Layer 4 of a small transformer language model trained on English Wikipedia (11 layers, counted from 0, width 128). Numbers have three digits each and are written without spaces.
A neuron's activation on a vector x is SiLU(gate . x) times (in . x), where the dot is the dot product.
The model reads these tokens: "\n" "In" " " "1" "9" "9" "1" "," " No"

The vector x that enters this layer's MLP at each token. A number n stands for (n - 500) times 0.0072.
0 "\n": 559400585558414468528477874466436562707337664362478914600529493597519577753453543556366396428293256357419799565475333339285452461680703393512316574389578440355773567617512196367408297416628527425631331548533432489382729394613482916460241514742305395469340379380726398714522611552299456496402567664322419502465551617478423364426527525578679665480578725554582457281566628398367571434418
1 "In": 509556319795403501619371777416469379705365687475553697540421449499530300653566539614581205670659354322713728658374547566317350346515581433695356339571476745438499463608644243492137171292357484552638530699365760395480695505691306716522546397762397526630585373659425643489409437632529462473239660331393303436544500434450439486559550377480652552481760553462516446316463578484601496303292
2 " ": 562418280513478496457519562578395383895345298245476561555279563603526660566481378604482477527046463418744623380417459511425320610466595479595362659413459727451857575453595248696373563386492304580529460410471464350756530333743285689270384502734565306592506358667481553547337430429520614555450568482310467648523438366482578403581666439521595450506896774354694395271495711647524478409604
3 "1": 560427381550523509440540460601493371855365412140653537583406664472468512418607481690408364468144570461626681403360698669241261532326496554521345501579278788470610559458508336661599454518452372651460292512418442510526362330589479723340420420576435204766661364500660595705359588434613557604560650661283447593535296462388481412623654643602565571489736648222680333092639575593419649462553
4 "9": 585479578553553465643609426578399490722264471237602561553424539538468361548517381521446323552129475608684600400498542670378170408502411325560260519552538566517842576565579361593451412378177332584485355394363468597514459404592512673266431520592474303400669364699497694831585680463519713600396604606386296593539515469405339437603595621596638584318765774250754495301749454559415690228362
5 "9": 480348658445566515729714503368528413535329444485475488444412499693335251679422527553545389428149454547541646492481500562221345323424422276610279534635617599536974564540543424705396547292252295487505364386443540517559244506582503641265521552477617395335376324548624592838527717444612728425542669620483475484561381473423378499653546689645688561394729609310735512317529524704394751256345
6 "1": 585258520441442384575575613496562270636279467391429582263395587714265397417476528695405293417231476479491642475383497447200568432480516369729441574685438781392751622572645363632351440560413322499515330481433550474559358487542534779286556436396364439512269371583898560500472664382618725463548581490607376481538331564451298558663572694740475741418703517444804538252382755598389817459425
7 ",": 392405591559483337416574736525471321629289555294344717338538484495457541667527440624513192348321437318443908534423331263301430454596753280617334435485624664510558458500718390613349285455507488388506501524353611385446374419417401759349479352654405582499294226511858413444577628650452691467612509287456380575509575668412382632723542584601571585476726534668592717218525737645506577526758
8 " No": 560356394446391514565620659466300731664320488356432701563333531622763536735761575527333445575306459335403752595342424629232325439588423407737274447575203800525569627567605430498597262248398473580625601545418602273545307352504211612525437343594436593402359395336405646543371456726621924485430567389450545649547491528556414665519584573372615390279602525628726617387391400608348468519699

Each question shows the input weights of one neuron of the MLP. A number n stands for (n - 500) times 0.0019.

n229 gate: 527541521635335407636387503564218519448458569476446344478438551435340608559366440491620459395414610657404509415431556291455572400488552524477590435340564460572424478704503575532615503592443559508469684449413497622435345515458519564508560470607724366621407476423394659325314525641538463508375552572466540542476617483654514391543497495572466494489583503443563549494546434291402683509435
n229 in: 383437442530495583493513405674428462416555397350557693487662527522647445549436443530545490505337640324772456461689629601498497564424579511445548278589607439564452715631415589545524537550492619441422462618352457437635560601459453512568597545518338455443522550359439487600441530497357448436514492541400458528440460508533466537560485457610570490433481505563411439462521618576444461457588
Its three highest activations, in order, are on tokens 4 "9", 6 "1", 8 " No"

n212 gate: 426530535420755428661373475443534395691579637471394442391519633385578669597539539558428524721512374547376536613561406569594381449451426329545647572555557380497471595576268458551397477556473522530475591425455492652398420299459584635460485518456378477514590619514450463506585554620458486380486449394598564519518497494503547361503548406494483373690467445389559589495489438555604528477646
n212 in: 422486638390617413577436397412468399469497489513457419546469524274672623617466534409545603523520386494614469626518465447505511481468534369617554412548445405431524594605516431732548598701414598497486546534554406534525495354692329540422527580625554517586521711450500440688552505459548316411406566398537429375519621640503436477580427477486494338650433508387497620445415649704674361561620
Its two highest activations, in order, are on tokens 6 "1", 8 " No"

n77 gate: 554552611478482490636431416521374443502378497447527500536385523627468258578591468586433485515691462591420505484652637497415620414503373517489620433475475540429369503629433442437324558484490527347373469490500551470495410546479406384436540743484454519582579530361530443432549550608626338529545463484613651730416526592484503505500531662443428555676431516548440451617570541523546325613606
n77 in: 539493546568480534493465657369386341502609554500491556398571474471406452548443591584464405601526631437560447510463458440500478532400520594564521253546544400376546362637516493624489581617502520525520432426318481538490524513445430438566591603472373459390476526471280454655397611563521575463402476705556571498502653479537508515373515470615656431601507337432406465552513651490587474609659
On which token does it fire most, and how strongly? 8 " No", at about 0.44

n216 gate: 553554576492537493619487508458547510573484526500555436441480589261446561517421523410694581479569567439412569487529437450569433478299498489554611709413609474479498442525543380381379634500402424422638569521513595347528541534518365500507384346500556651583452493603338600449583409479385417583595464420454626643638442523567444559512657491564515515621593404495549492450600404368425384586513
n216 in: 487433523364638468590399495497565620429432447300430503418530606528461565492539577577707516515594394384429566533480446571451524438491381587475542529544632448377619566613556417430450671542555525622573508492453513467481508458380445304534205523538324646706590563649361558619514478491624623500595391521575683462555387520446437464490524548406571696466613462360445359543398635448508372557470
Its two highest activations, in order, are on tokens 2 " ", 4 "9"

n189 gate: 430635552578538368395517553455473557381538458574518456526464482513586523452495529503537446604406409542667561541390412382498481562515422578522366533551780461525561481512452463517577509402624592514377639500399479570454640510524419505606422396473429380512603498475542509417435402611620485481495597419340505418558463455308512500514613417512580450465534635422327565372588486528537495354682
n189 in: 487441534511621518587561424560465559451485554492486556510553550388388647480385561398369584716514409468418556479531606461550461575580422576390508718450791338511668464542480575411589665444661647463408492438481475537587467375376528525561294399440451476492394414376529538475359363530450413505580588471551527521543517371474297423379474517521421474636493487394413330417431482380513470489540
On which token does it fire most? 0 "\n"

n128 gate: 597463567585463508577571470368708460454520389757438596429495619466483618471523440406517416378426586536489396484581319462281439551474645564325366500633661324475495487532520547506502464514371410519353627479567442398410461413579550451362529500541359531530656450540467542523497547577500465378560311524550406687615381480508538467537489467641456457547643522511582424679481359456667418404607
n128 in: 512505260402507695599464518608474584566512629483537580490567602542472591447585367351570438441532477541401405421433384541367415535334487554404544487571563473359539502452576529537609440565374485348454659546547630483689522466574578560480388410508432332348613507444567572484445489577684487495621373515500500568437386583422449294510441495559620465468514543577571596528443495372529562558646
On which token does it fire most? 4 "9"

n15 gate: 593418574602481553612564351532520466548539520434714644467453495559403493474528426577530500507567636480505383379581408653521493536557500545631482531309584428520486424544539453599464467555557520397441428502492312562344500551382672577428521559473396607510369509518505560432647420454488606456435529439420242544609352450449510445509522452442433566405357539460582500570462522650397403439532
n15 in: 475348448452485552334426406492521465491627593515586418562523568484297480558473556521567478531340435518635464421370439370599423327679498473625442492446639514461505645492443485463546512554572559520375448471401500514518746581467590596369522522454634647414514639599599433530647516519577546634401467666508570505539589550349551487471557533521408487444347569590593401432598547406555526389561
On which token does it fire most? 4 "9"

n217 gate: 530444514544569525374566578490422497561512567657531447416516542538643543647520403596744467520385561476644400335406524461413523343492395391599594377460559403535556447394451572449548358572472534466304541535500439527584333540518605569442433467505724495453678465571561536520478512603470558643552327477341617359595600390547626354575510515442558539590565584421576416518524660435572426489524
n217 in: 368724466390552433360394424388394636524385436613570492487627558536535439460618500500591382510478584527616468519438560521510503578492408370470695641409544440505520528461421513449541372653485590432389418463362510552619495470476548492303327593576641375655483353442341433621563481580390579626486426568462570376584555470466452444401503561331479513404578642524540469482414533362638545588460
On which token does it fire most? 4 "9"

n255 gate: 505410393601431500492611425535366461513522623533461511432470451312497484449472454593678664598441409568586424608657480672615574415673432396500508460319500372409309516583596587467578526484492524629344524633514390634462521572389598480605497490339580414664503417480420576509558546377385630457568421612547486481572585544604630448513463493481495564464370508579690355421281629503508393486440
n255 in: 510503534525573453518575582513649505495554362551651438593586409492630431716401446436584536530542489497372554596525522671447351513497505374519527514536525437538583382400370432489386406587567714386673479525402603400436492514521620449508520434612458561388426595772476448352508502572617569561517448568519514707520346585341280587469526451489431534357532385565543509566514355518533661536487
On which token does it fire most? 3 "1"

n108 gate: 438507463686425647462475448488641505479523603505543605623405519717325588347519555625641570516414541367646302490584485540540532598633545489546592399410454484492404342529456549579547460586406562355418587469399390484433419543473495624406593536478470495606482365409427594598403600397564502594497562517576533483540468503409495485490418459563376505441569443420590537600548495585477500304565
n108 in: 429484664436454660561376460533461556443379386552581433611390557607457386586634450433524583442500456358560536457439544488466474509547419429478498687463480462723574491460594453502515500563403598396400579387607431507457472605536589574516446425559491544528475527597301516421375528438432490410485428465539389543527544488538490510550479612609569634507529429409553344491681396654510466517390
Its three highest activations, in order, are on tokens 4 "9", 5 "9", 3 "1"

n83 gate: 470528564377412576484419658516556565436447476489415502484543613460555511611471467674498597544455439488464519464359421472561635470445465439553437532461549511583601539575444556473390423539438403436566417624558484607421544449657398631555373396476480542535492639637401447642463476364362455460510446474621360514666459493514343606536491339392581563587463445534467551430488421493495583700521
n83 in: 521587505577439358505500538455465446580511551477509602493599571555483318386482488440527509464618583626421490370622388486466519561639535556478507505532361520500437532469439402591448423607412548495488488543542486518389579507315500448405654550646467327476569518357458463505619416448425656605588588611495585357362612620531360383489495620471483360532575562531554479359612558607544495498601
Its three highest activations, in order, are on tokens 0 "\n", 7 ",", 6 "1"

n90 gate: 460530481439508530551490605475577437521415628583422482478531534572435502644520552505398520370495508484389565446546521379407528525538513528529587503685508480318430683640563397516278341440433495549346437536463368666430557516672507578585390611577491497428481530597545580582492431527400425487535283444542518574535601508541289378522313414427459470628502616671407539533534540488576621559567
n90 in: 451524540380495523520441617402334589458443514503483459526594551662495459566533492539658523615508459405331570425389489487442482458573598532462607522515655477489484593481372388451334327516461377532476463371481503636406539522554420579617385518701498470436665572388437562594400478455469476420494392439576377527436588519614341399387190279440465426510386588524282439387505505508418604453508
On which token does it fire most, and how strongly? 0 "\n", at about 25